Layer 7 of a small transformer language model trained on English Wikipedia (19 layers, counted from 0, width 64).
In attention head 1, each number of a token's query is one row of weights dot the token's vector x. The head spreads its attention over the tokens so far by the softmax of query dot key.

Query weights of the head. A number n stands for (n - 500) times 0.002.
q0: 538 594 423 517 513 429 549 593 343 645 387 533 465 402 543 381 503 579 662 596 417 629 529 365 627 580 334 621 281 176 571 432 340 454 536 534 544 677 481 542 401 584 607 488 410 285 406 542 576 737 545 392 301 598 507 442 509 465 484 454 548 668 613 491
q1: 387 308 586 523 527 495 535 462 674 481 604 640 312 446 362 318 446 563 419 512 660 541 410 481 352 428 587 512 492 547 459 677 513 361 531 548 469 485 559 366 562 346 395 434 518 655 318 438 396 279 591 573 700 592 497 690 651 534 522 466 414 348 461 562
q2: 643 495 641 467 519 492 553 457 509 293 568 384 507 648 474 626 491 383 391 360 420 382 502 695 560 381 463 319 547 629 513 481 617 587 528 526 447 473 655 601 507 395 485 394 517 604 579 514 528 461 563 549 502 502 498 509 521 454 414 523 632 381 536 461
q3: 523 475 596 655 577 634 524 456 459 434 572 401 632 528 450 483 525 567 526 337 509 518 559 464 306 446 471 397 447 689 499 523 488 620 507 417 532 460 693 433 457 347 520 459 600 611 552 372 384 480 418 534 622 515 476 561 580 293 370 571 541 541 313 500
q4: 502 484 523 456 505 487 397 497 492 426 585 437 533 538 450 632 416 532 479 416 605 344 455 442 749 521 560 489 591 443 492 699 448 375 508 539 349 544 547 622 481 473 416 405 261 493 509 589 477 521 456 504 354 440 590 532 436 599 392 463 493 542 527 486
q5: 480 597 486 417 398 487 400 397 553 504 515 459 611 558 580 413 504 573 564 568 518 558 393 438 652 519 347 608 567 483 468 538 496 392 543 523 425 541 425 381 496 596 481 530 368 561 444 403 574 547 545 329 528 472 567 554 391 553 432 533 597 649 551 407
q6: 465 432 473 511 424 420 527 592 659 620 403 531 502 405 664 584 524 605 575 431 544 507 514 367 485 506 393 564 425 331 424 533 472 565 421 502 521 590 452 562 596 631 537 601 566 447 453 606 604 517 575 561 436 462 597 415 579 444 642 474 428 494 491 349
q7: 501 636 484 457 505 635 446 584 432 585 623 439 582 440 569 526 581 420 381 407 431 270 397 614 249 534 569 604 494 561 473 515 626 479 631 515 399 586 521 432 539 446 637 502 419 445 280 651 374 480 696 500 463 558 594 505 633 442 565 539 424 509 607 548
q8: 541 478 391 527 519 543 563 476 590 554 447 519 602 558 501 525 582 488 587 516 366 485 522 452 423 553 534 572 472 546 370 542 467 473 462 446 515 570 350 579 601 631 467 464 531 527 454 508 550 523 563 422 542 588 576 594 505 545 588 594 448 584 493 404
q9: 505 488 503 303 616 503 456 575 398 582 430 458 300 568 332 644 575 391 428 537 560 602 680 590 369 606 408 366 488 401 690 476 654 554 429 426 531 483 437 546 393 354 684 476 516 429 538 525 675 553 357 316 554 484 506 485 605 466 523 433 606 443 377 587
q10: 524 516 499 608 517 665 502 499 547 497 487 367 544 679 574 462 424 520 463 585 482 359 588 495 589 458 642 440 401 611 606 380 517 478 675 550 576 412 513 388 416 544 476 342 380 677 650 451 469 507 439 612 639 443 447 579 370 588 317 644 516 457 521 584
q11: 727 586 303 665 361 642 364 385 524 685 284 480 588 410 475 504 339 487 599 442 454 414 512 536 470 422 554 680 509 441 481 519 802 368 586 480 462 555 623 387 560 625 336 391 516 775 640 614 771 459 665 392 519 438 500 654 625 615 514 376 519 456 665 414
q12: 554 345 496 439 735 593 714 525 431 842 509 585 354 457 493 519 326 448 566 670 491 419 495 492 525 375 593 443 537 503 504 560 632 451 716 709 247 391 379 649 648 309 545 387 397 595 375 535 312 601 495 481 437 501 469 413 603 597 338 502 489 501 628 617
q13: 608 506 601 704 607 451 564 505 412 343 456 551 549 399 245 462 550 393 478 474 448 641 575 553 659 428 541 462 357 528 500 523 460 473 554 425 401 554 473 482 429 459 300 455 584 675 443 328 569 508 345 492 506 516 495 489 482 560 648 495 539 450 478 528
q14: 559 488 452 522 427 563 593 297 594 510 555 358 447 334 412 536 502 536 568 379 516 418 465 578 459 581 642 520 409 519 633 529 524 472 566 534 662 531 638 482 528 486 449 447 429 701 619 356 494 456 559 487 661 415 364 585 514 422 641 449 446 403 561 535
q15: 425 634 289 526 531 302 326 616 258 520 533 478 571 482 594 311 432 581 580 406 521 531 376 321 346 369 633 404 468 624 363 421 597 439 417 529 442 290 534 726 581 392 536 588 628 616 661 454 465 490 548 488 521 472 554 642 466 493 576 361 650 643 473 479
q16: 581 541 519 607 484 537 525 518 575 493 461 518 248 424 546 261 725 491 653 399 546 349 637 565 352 579 507 412 644 562 375 489 557 422 583 644 600 606 551 347 625 500 494 469 294 421 430 404 376 381 494 541 687 607 477 593 539 636 600 457 382 695 639 728
q17: 442 437 576 497 402 520 547 446 439 396 527 429 514 664 483 483 600 422 518 433 612 423 417 515 556 622 678 579 402 586 409 447 518 564 523 483 432 354 449 541 454 498 442 315 420 587 373 259 588 462 615 470 575 306 516 687 423 465 596 476 390 691 435 375
q18: 550 317 452 375 559 443 449 328 476 567 590 489 411 418 580 480 534 551 570 303 452 438 460 523 421 365 422 641 617 594 273 442 379 357 516 462 596 530 447 550 667 624 540 587 457 618 484 547 477 549 667 427 607 606 428 483 605 554 586 512 383 472 557 412
q19: 523 698 635 788 415 415 572 561 775 641 326 614 462 397 588 519 606 624 402 382 722 273 556 511 674 694 583 422 479 430 339 503 290 381 500 433 650 466 400 330 559 467 403 394 587 584 474 407 488 374 476 650 652 186 514 575 423 600 494 708 318 702 758 425
q20: 664 480 602 579 526 446 519 503 603 519 518 530 646 312 457 630 670 305 457 377 375 498 301 676 451 479 394 481 282 409 454 374 746 479 656 580 304 482 517 443 396 335 413 428 447 448 408 514 529 431 414 424 369 649 398 448 333 197 515 476 674 280 474 462
q21: 615 577 526 491 541 516 459 548 462 437 455 575 339 436 479 338 352 595 437 544 509 508 445 511 560 466 442 519 716 663 386 461 338 434 430 402 654 497 637 580 500 373 379 457 359 613 533 394 386 430 373 643 450 433 452 604 305 592 496 524 384 491 536 485
q22: 398 674 449 423 418 636 569 632 517 689 291 510 343 331 473 641 374 427 522 673 572 138 427 280 702 457 694 480 378 315 189 419 537 450 317 447 423 593 365 615 316 455 262 220 833 384 612 321 471 402 438 482 542 400 338 552 299 282 630 311 542 303 437 348
q23: 427 392 359 396 462 372 261 384 315 506 449 576 594 460 270 433 506 681 680 478 400 501 693 513 648 247 532 340 562 545 475 498 584 393 500 412 403 634 559 452 329 387 624 369 324 420 514 486 524 489 415 805 511 360 666 545 560 581 657 756 530 678 412 451
q24: 422 468 529 435 614 606 711 542 535 670 543 586 752 269 455 690 480 199 240 889 343 742 425 561 472 224 377 616 413 363 546 689 529 643 604 466 404 601 411 497 470 486 501 484 610 586 521 365 542 404 674 445 372 369 454 579 453 656 403 501 718 431 660 376
q25: 416 519 379 445 464 510 414 423 782 626 488 439 575 510 570 459 524 605 375 417 676 307 514 553 527 693 475 325 600 311 441 397 543 563 521 224 671 270 641 440 417 460 583 475 515 650 573 352 537 616 517 466 443 460 611 487 555 520 334 337 676 237 584 240
q26: 755 490 604 438 767 618 422 72 426 248 760 353 641 891 511 346 590 470 694 434 457 695 714 795 376 439 575 812 384 547 887 225 646 740 761 526 236 248 576 703 368 613 637 710 507 653 610 576 479 623 908 392 384 944 670 251 814 562 301 586 742 461 294 174
q27: 497 574 537 566 454 522 429 608 540 734 620 547 657 334 514 374 426 589 457 246 344 697 608 636 641 661 470 431 556 703 413 430 285 550 439 580 433 611 532 382 586 612 251 372 485 634 666 527 389 689 399 687 443 604 455 547 386 500 589 459 561 563 543 281
q28: 409 449 349 377 398 511 231 711 63 560 365 600 379 436 757 432 644 496 517 678 504 657 456 714 151 430 571 727 497 455 673 395 662 426 515 534 242 135 427 588 639 544 649 752 531 427 457 638 543 700 735 293 605 691 436 551 584 335 477 399 685 123 352 665
q29: 267 473 286 759 545 309 514 607 295 580 601 440 578 798 575 104 515 824 537 271 277 562 468 291 541 558 655 550 497 737 420 417 583 554 350 261 601 445 659 699 398 645 681 697 557 419 517 540 516 582 383 477 760 674 465 522 293 213 681 672 360 976 695 441
q30: 518 581 470 302 436 603 756 367 561 744 372 333 558 165 625 191 663 426 511 400 303 541 369 343 443 256 432 345 226 588 618 415 662 637 242 598 613 522 383 683 366 341 692 599 197 528 624 349 381 727 491 319 627 442 491 527 380 580 478 713 572 394 225 640
q31: 321 653 317 273 355 565 477 666 375 812 324 733 710 466 357 450 368 527 488 953 484 432 382 451 622 213 554 447 589 474 794 458 663 420 545 586 360 571 623 511 399 608 644 632 508 467 388 569 432 467 477 398 492 439 636 575 743 354 397 318 483 484 688 623

Each question shows a short text with each token's key, already scaled and adjusted for position as the last token sees it. A number n stands for (n - 500) times 0.0022.

Then comes the last token's vector x. A number n stands for (n - 500) times 0.0088.

0 " New": 622 406 605 404 361 501 334 573 263 548 698 486 492 628 722 432 480 548 446 504 688 676 507 471 531 490 499 526 437 496 495 524
1 " Orleans": 695 535 615 556 418 452 330 576 305 533 644 497 491 676 660 435 509 569 485 482 688 645 536 437 564 489 505 521 467 521 499 555
2 ",": 508 585 601 558 460 444 281 519 344 510 646 493 509 727 679 485 496 486 364 527 694 724 618 546 549 528 519 507 491 523 510 504
3 " Atlanta": 406 601 565 657 405 398 243 545 229 490 683 483 499 715 702 422 516 556 444 503 660 664 503 449 537 464 494 528 486 515 492 539
4 ",": 369 454 517 667 497 425 262 487 319 473 649 494 516 734 675 497 494 474 378 529 687 722 604 542 543 527 522 513 493 526 510 506
x: 420 351 355 494 505 670 467 560 281 443 343 493 517 285 325 585 440 348 532 572 523 472 504 496 401 421 683 536 570 393 400 653 432 487 416 426 575 538 597 454 375 599 528 291 516 612 439 323 362 591 389 551 584 424 335 583 394 514 417 436 446 391 486 715
To which token does the last token give the most attention? 4 ","

0 " ex": 588 455 573 408 314 496 262 528 325 496 698 476 475 613 615 521 428 549 429 550 627 684 591 536 498 481 535 510 542 460 520 474
1 "clusive": 642 512 610 488 430 466 219 553 369 573 707 521 469 544 709 414 498 497 334 496 674 589 538 484 580 471 510 498 441 503 493 498
2 " access": 538 581 578 601 431 471 253 563 332 523 728 515 487 617 649 462 505 514 275 517 652 694 582 493 546 454 542 460 476 525 499 505
3 " to": 480 532 578 650 452 377 267 508 340 542 705 528 483 626 670 459 431 529 295 503 693 623 598 497 535 491 503 487 501 488 502 472
4 " some": 432 512 553 715 440 382 242 481 288 468 646 502 502 662 683 478 466 493 266 527 667 662 558 492 565 492 495 492 458 507 499 491
x: 426 453 555 614 415 617 520 441 315 600 418 496 506 431 535 517 572 322 663 532 569 624 539 548 658 448 586 529 442 514 309 556 338 557 442 425 496 613 646 410 542 417 367 459 641 460 577 538 472 436 374 546 520 249 256 537 320 519 558 457 463 192 643 532
To which token does the last token give the most attention? 4 " some"

0 " established": 543 437 563 368 403 577 299 578 342 585 709 528 476 651 690 432 467 499 228 500 701 754 620 521 594 507 514 486 494 526 499 501
1 " in": 550 504 625 401 420 446 224 564 295 540 802 497 529 707 712 470 483 538 209 543 683 740 595 511 548 528 524 470 515 494 500 463
2 " ": 575 603 582 605 389 383 186 519 292 521 707 492 515 765 697 481 494 547 328 562 717 746 573 508 555 500 528 463 498 514 520 499
3 "2": 368 540 539 722 420 465 235 480 256 477 690 525 511 722 624 484 521 499 325 556 761 738 528 504 521 456 520 527 468 528 498 481
4 "0": 400 440 423 699 455 400 224 462 401 443 680 528 508 672 610 467 505 542 354 539 760 792 558 531 520 437 518 516 449 533 499 500
x: 676 543 497 451 394 560 472 366 255 444 438 502 475 469 437 452 371 447 619 559 520 537 548 520 571 466 806 456 537 553 499 589 420 706 611 519 631 566 480 405 520 415 407 388 464 658 629 289 424 489 544 516 656 383 481 564 332 496 538 479 434 371 609 720
To which token does the last token give the most attention? 2 " "

0 "3": 590 491 585 419 452 479 342 538 332 520 724 507 495 678 643 435 522 494 302 530 733 710 561 505 561 487 523 512 461 540 501 499
1 "4": 556 550 602 502 461 463 331 529 338 502 727 510 495 675 660 429 518 504 318 534 733 714 562 491 554 483 526 510 468 546 503 497
2 "–": 480 608 618 554 510 374 204 541 329 514 856 511 516 737 683 477 508 504 364 517 673 692 544 501 523 477 513 482 519 525 523 489
3 "3": 361 523 520 680 484 434 308 496 304 482 727 520 495 641 601 437 522 489 303 550 731 659 515 496 529 467 518 518 452 555 500 499
4 "1": 405 436 445 694 496 415 305 469 376 452 714 510 498 634 627 449 525 498 341 545 727 666 539 500 536 452 517 534 450 563 502 498
x: 521 534 584 439 449 616 475 500 249 309 421 355 411 492 338 515 413 470 446 580 488 431 444 486 532 460 772 316 502 529 674 526 490 670 507 450 474 488 638 435 492 441 490 425 470 647 547 442 294 446 573 628 572 362 257 523 323 470 498 432 564 289 599 674
To which token does the last token give the most attention? 2 "–"

0 " ": 584 431 590 454 382 488 263 566 327 534 711 482 502 749 658 487 492 535 340 557 699 730 566 510 547 492 522 466 494 510 521 498
1 "DI": 642 553 624 536 362 525 266 571 265 546 769 496 511 676 658 451 512 558 325 494 697 641 508 464 515 478 484 525 455 528 510 513
2 "Y": 504 645 574 650 452 424 250 547 291 533 697 509 512 631 664 469 510 561 371 486 727 655 510 452 520 480 485 540 446 520 517 519
3 " debut": 424 577 584 672 365 458 249 514 250 526 728 513 506 633 662 437 473 461 307 540 660 703 551 475 589 480 508 484 481 534 490 489
4 " album": 410 501 546 689 428 456 216 510 265 504 721 540 487 632 708 418 527 493 327 508 674 740 515 497 560 454 489 467 464 538 479 503
x: 649 551 539 490 510 629 570 495 210 546 510 605 505 515 396 559 413 197 489 685 572 513 453 432 699 506 743 570 483 653 500 578 411 559 504 390 515 500 470 427 368 437 395 476 667 495 516 402 413 571 405 612 557 323 322 490 488 524 459 596 519 274 365 430
To which token does the last token give the most attention? 3 " debut"

0 "hal": 618 416 651 470 456 416 375 562 404 570 665 497 474 571 608 446 514 517 366 477 707 657 559 453 551 459 501 539 437 527 504 505
1 "f": 619 545 624 607 429 353 352 532 379 508 668 492 494 613 664 465 488 575 352 504 718 580 558 446 550 471 494 538 440 500 502 500
2 " (": 534 572 589 568 433 417 240 530 304 491 700 501 523 773 666 476 480 523 318 558 673 708 553 518 542 495 523 481 497 514 506 505
3 "1": 417 530 513 697 462 424 257 481 317 458 682 510 509 707 579 485 492 487 339 577 712 643 507 495 524 449 526 510 487 518 498 481
4 "0": 420 447 439 657 499 422 280 470 375 446 705 516 504 671 607 481 508 500 324 554 715 662 525 485 512 455 532 504 443 533 505 485
x: 555 608 575 469 427 521 464 380 369 319 512 409 444 526 393 544 365 494 463 563 455 436 547 581 579 430 834 379 461 630 502 601 418 638 424 394 549 536 675 428 404 449 542 356 478 675 617 349 441 434 470 554 580 462 413 582 348 550 425 456 390 277 621 689
To which token does the last token give the most attention? 2 " ("

0 " most": 568 428 589 321 402 516 245 551 288 510 617 486 508 702 689 469 472 489 288 507 687 655 583 489 575 486 499 509 426 520 490 499
1 " at": 562 519 594 398 369 528 222 574 246 572 703 506 500 685 675 449 464 574 302 530 665 638 595 486 550 503 516 443 537 475 497 461
2 "tract": 565 586 597 663 475 473 262 553 392 575 718 534 479 660 655 458 512 493 284 505 693 667 559 443 577 472 506 522 440 517 488 500
3 "ive": 449 577 532 702 517 407 201 509 406 536 715 515 480 590 689 449 511 521 311 503 714 661 564 428 573 466 508 498 449 509 498 494
4 " investment": 357 493 517 685 374 412 239 542 244 494 668 527 478 605 729 430 514 504 313 488 670 672 570 508 571 474 502 471 469 540 483 519
x: 545 615 453 564 645 615 586 578 319 590 615 682 516 504 498 558 464 201 558 530 460 538 484 511 563 424 534 574 461 598 668 637 458 549 444 381 446 517 506 310 466 458 401 440 663 607 525 556 518 394 415 637 511 290 260 466 363 565 516 400 565 207 427 543
To which token does the last token give the most attention? 4 " investment"

0 "UR": 632 420 632 470 414 453 270 601 333 572 734 496 507 621 686 443 543 572 307 504 729 623 505 464 538 467 483 526 452 527 511 526
1 " ": 677 525 586 585 397 402 249 551 307 541 718 496 507 721 671 481 491 543 353 546 729 710 553 489 547 481 524 470 477 523 519 512
2 "2": 482 614 564 691 465 451 286 516 263 501 696 513 501 695 612 476 520 496 334 552 759 664 509 478 513 445 517 524 452 537 504 497
3 "b": 371 577 445 738 505 342 245 529 391 473 731 516 505 623 696 481 477 605 321 517 709 627 513 445 546 461 515 523 432 508 520 478
4 "n": 328 436 377 674 590 388 297 481 390 475 674 522 512 568 709 483 480 589 368 522 729 632 497 428 516 459 501 545 415 501 506 490
x: 554 494 743 461 732 466 486 345 243 355 493 492 439 493 478 516 471 511 369 531 644 503 522 402 339 470 633 535 411 549 481 469 521 588 665 333 449 426 744 430 339 480 466 394 499 547 493 425 473 264 347 566 740 548 349 477 268 511 487 552 347 510 513 518
Which token does the last token look at most, and with what share of its attention? 3 "b", with about 60%

0 " a": 490 429 625 335 333 557 202 550 309 577 624 480 530 847 794 464 459 527 218 562 716 766 633 494 588 510 501 465 480 498 504 527
1 " Super": 749 535 680 492 318 498 118 612 148 559 885 458 503 753 684 471 450 547 423 521 707 706 505 446 504 429 492 507 469 498 509 531
2 " Ru": 535 637 632 741 399 415 143 570 174 513 796 478 540 833 677 488 446 578 377 532 725 740 499 418 513 455 481 562 443 493 505 499
3 "g": 331 620 439 819 555 333 194 534 325 490 755 512 523 707 686 497 503 593 254 519 753 625 504 421 556 458 504 544 381 505 514 500
4 "by": 272 445 407 703 611 323 208 521 401 510 746 511 491 653 715 492 471 626 366 456 782 654 585 444 585 432 492 522 401 530 512 517
x: 543 694 566 455 609 760 453 575 349 639 491 480 530 377 308 475 452 490 547 499 507 576 441 458 432 369 635 617 504 572 404 451 467 637 742 499 486 372 899 341 497 468 535 565 548 549 608 381 436 491 317 481 544 370 387 347 497 413 528 428 479 364 505 609
To which token does the last token give the most attention? 2 " Ru"

0 " new": 559 409 580 352 375 591 304 570 311 591 665 501 484 659 709 428 467 491 341 514 663 669 555 490 569 489 501 487 465 510 495 507
1 " South": 635 516 626 468 346 503 318 561 317 466 739 485 496 715 737 455 484 549 430 500 674 630 539 453 539 475 493 513 466 515 501 516
2 " African": 573 617 600 605 349 431 261 538 329 523 715 495 470 660 684 437 500 524 387 480 672 626 535 473 558 457 500 507 452 508 490 524
3 " franchise": 427 566 556 655 418 469 250 547 311 527 678 505 483 612 717 442 503 527 367 512 677 717 568 490 571 451 506 472 476 535 497 512
4 ".": 347 485 474 615 484 409 272 508 300 527 678 536 483 663 614 454 447 526 370 504 699 720 561 526 576 507 509 502 471 527 516 518
x: 455 374 362 525 470 681 515 602 189 596 393 538 442 347 292 592 403 500 548 524 634 482 519 462 551 462 836 619 520 474 470 595 486 450 439 474 467 535 602 490 405 494 508 471 621 574 553 286 356 492 415 534 728 346 330 511 443 508 469 421 547 416 412 484
To which token does the last token give the most attention? 4 "."

0 "s": 617 447 632 460 414 358 277 548 411 479 633 509 523 633 736 515 481 588 258 524 770 668 590 483 582 470 509 520 408 500 508 521
1 " in": 571 501 637 444 386 449 208 559 318 538 801 484 506 729 707 482 465 543 225 545 709 742 618 511 554 507 530 468 512 497 506 468
2 " a": 580 513 644 572 365 406 195 494 330 539 615 482 527 799 791 475 468 512 249 561 680 719 614 482 583 517 499 470 481 481 503 526
3 " single": 466 591 616 718 379 398 135 512 242 531 766 515 494 692 671 389 497 482 254 532 686 676 536 471 553 431 486 482 444 530 483 495
4 " week": 390 488 524 811 484 405 211 487 267 448 874 496 500 688 741 523 512 496 331 522 683 736 580 446 538 416 498 539 444 522 492 494
x: 468 574 680 545 493 520 632 352 297 458 323 492 601 328 414 461 417 346 612 557 508 712 265 479 656 433 645 456 595 444 480 680 531 633 529 401 454 421 612 412 481 455 433 508 542 494 511 442 388 591 331 748 418 309 576 584 445 523 435 430 526 392 462 394
Which two tokens does the last token look at most, in order? 2 " a", 4 " week"

0 " Business": 676 371 641 397 362 547 337 620 223 557 788 481 502 695 715 419 506 557 354 483 720 716 530 447 566 465 495 504 433 524 490 545
1 "\"": 671 551 606 516 433 449 316 580 264 525 713 525 519 672 682 409 456 498 252 518 735 847 564 551 565 520 518 496 445 574 504 537
2 " published": 534 592 634 525 404 490 243 553 247 589 755 549 467 624 675 417 463 480 219 502 732 801 578 518 585 492 516 482 471 549 491 511
3 " a": 523 567 592 703 387 359 191 474 308 533 646 499 535 810 764 467 449 498 205 571 687 764 592 477 583 514 494 473 483 481 504 515
4 " series": 359 490 525 760 415 423 130 494 298 499 759 530 516 696 705 457 481 498 245 548 725 794 589 482 568 448 494 468 480 544 501 503
x: 533 465 555 519 555 649 504 376 214 533 372 638 529 431 358 491 481 339 560 541 693 611 443 455 761 524 739 501 613 590 588 646 320 585 531 401 545 532 631 294 413 427 415 544 579 506 597 456 559 546 393 550 485 453 294 481 423 427 461 529 605 267 414 483
To which token does the last token give the most attention? 3 " a"

0 " ": 582 433 588 455 385 488 268 565 331 534 706 482 502 743 655 487 493 534 343 556 694 725 564 509 546 492 522 467 494 510 521 498
1 "0": 583 572 584 569 409 551 248 516 262 509 750 499 493 690 596 521 518 516 361 567 708 649 500 488 529 459 526 525 447 529 509 496
2 "–": 480 630 619 598 497 371 184 542 311 520 844 512 515 758 648 474 490 505 397 510 662 578 495 458 511 454 495 503 500 512 526 476
3 "4": 354 539 523 682 478 442 267 492 329 476 745 503 492 682 638 452 508 525 367 532 723 618 526 462 529 476 515 549 448 548 511 500
4 "9": 370 436 442 672 515 430 258 479 346 458 699 504 487 655 643 452 529 522 374 511 723 643 534 479 526 463 519 540 438 559 512 502
x: 497 572 544 451 437 551 576 571 280 342 558 449 475 518 317 536 483 425 513 445 507 374 496 580 408 414 723 445 405 559 621 558 429 702 539 446 479 423 745 555 530 328 501 424 533 720 548 450 220 429 534 672 574 427 410 460 411 415 518 431 498 285 588 666
To which token does the last token give the most attention? 2 "–"

0 "\n": 559 451 591 358 387 478 275 575 308 575 727 461 516 779 675 455 477 574 300 537 660 715 585 546 538 507 492 476 485 512 515 514
1 "\n": 587 510 628 454 398 436 248 556 299 561 733 465 512 780 676 457 476 574 300 536 660 717 585 547 538 508 492 476 485 512 515 514
2 "At": 519 551 639 550 387 428 243 560 209 512 707 477 522 737 697 484 468 567 258 546 671 603 556 442 526 492 503 471 495 487 502 493
3 " the": 506 554 567 649 478 391 225 511 332 520 662 491 516 702 782 459 497 517 236 547 674 728 537 466 565 516 488 460 483 454 500 506
4 " young": 362 487 581 706 404 371 105 486 291 522 648 525 470 698 673 457 480 477 341 462 652 634 533 485 601 473 499 507 477 505 485 483
x: 441 475 599 582 500 533 528 567 394 705 553 497 552 447 464 623 519 307 428 590 675 444 488 406 525 451 597 756 318 656 462 596 211 540 547 434 511 420 561 541 599 381 244 370 559 533 455 489 492 449 411 569 433 310 377 421 450 490 508 515 500 436 476 588
Which two tokens does the last token look at most, in order? 3 " the", 2 "At"

0 " of": 524 467 572 390 429 484 287 559 418 552 680 506 493 680 691 447 477 531 323 526 708 694 604 512 559 517 506 493 495 498 512 489
1 " a": 555 467 619 472 379 474 272 517 359 545 591 488 521 744 728 476 470 512 297 545 659 687 592 489 568 509 500 476 479 494 503 521
2 " p": 564 553 562 627 375 424 215 541 326 498 634 498 498 742 707 509 476 550 295 545 665 659 543 453 549 473 520 466 492 494 507 492
3 "unk": 393 567 525 732 501 371 258 533 383 497 697 515 478 590 680 472 476 534 350 470 694 636 545 443 539 462 514 508 439 506 501 507
4 " house": 377 506 503 677 427 456 232 540 297 509 715 523 468 686 655 469 489 509 359 496 675 682 560 473 573 455 495 472 489 537 492 503
x: 500 683 517 532 598 599 501 542 295 602 499 593 504 390 371 589 431 292 523 635 552 486 439 511 744 553 649 581 474 505 574 618 458 564 490 475 480 518 645 324 506 467 446 562 577 539 586 405 466 555 280 674 574 246 320 510 540 428 386 438 568 258 288 481
To which token does the last token give the most attention? 1 " a"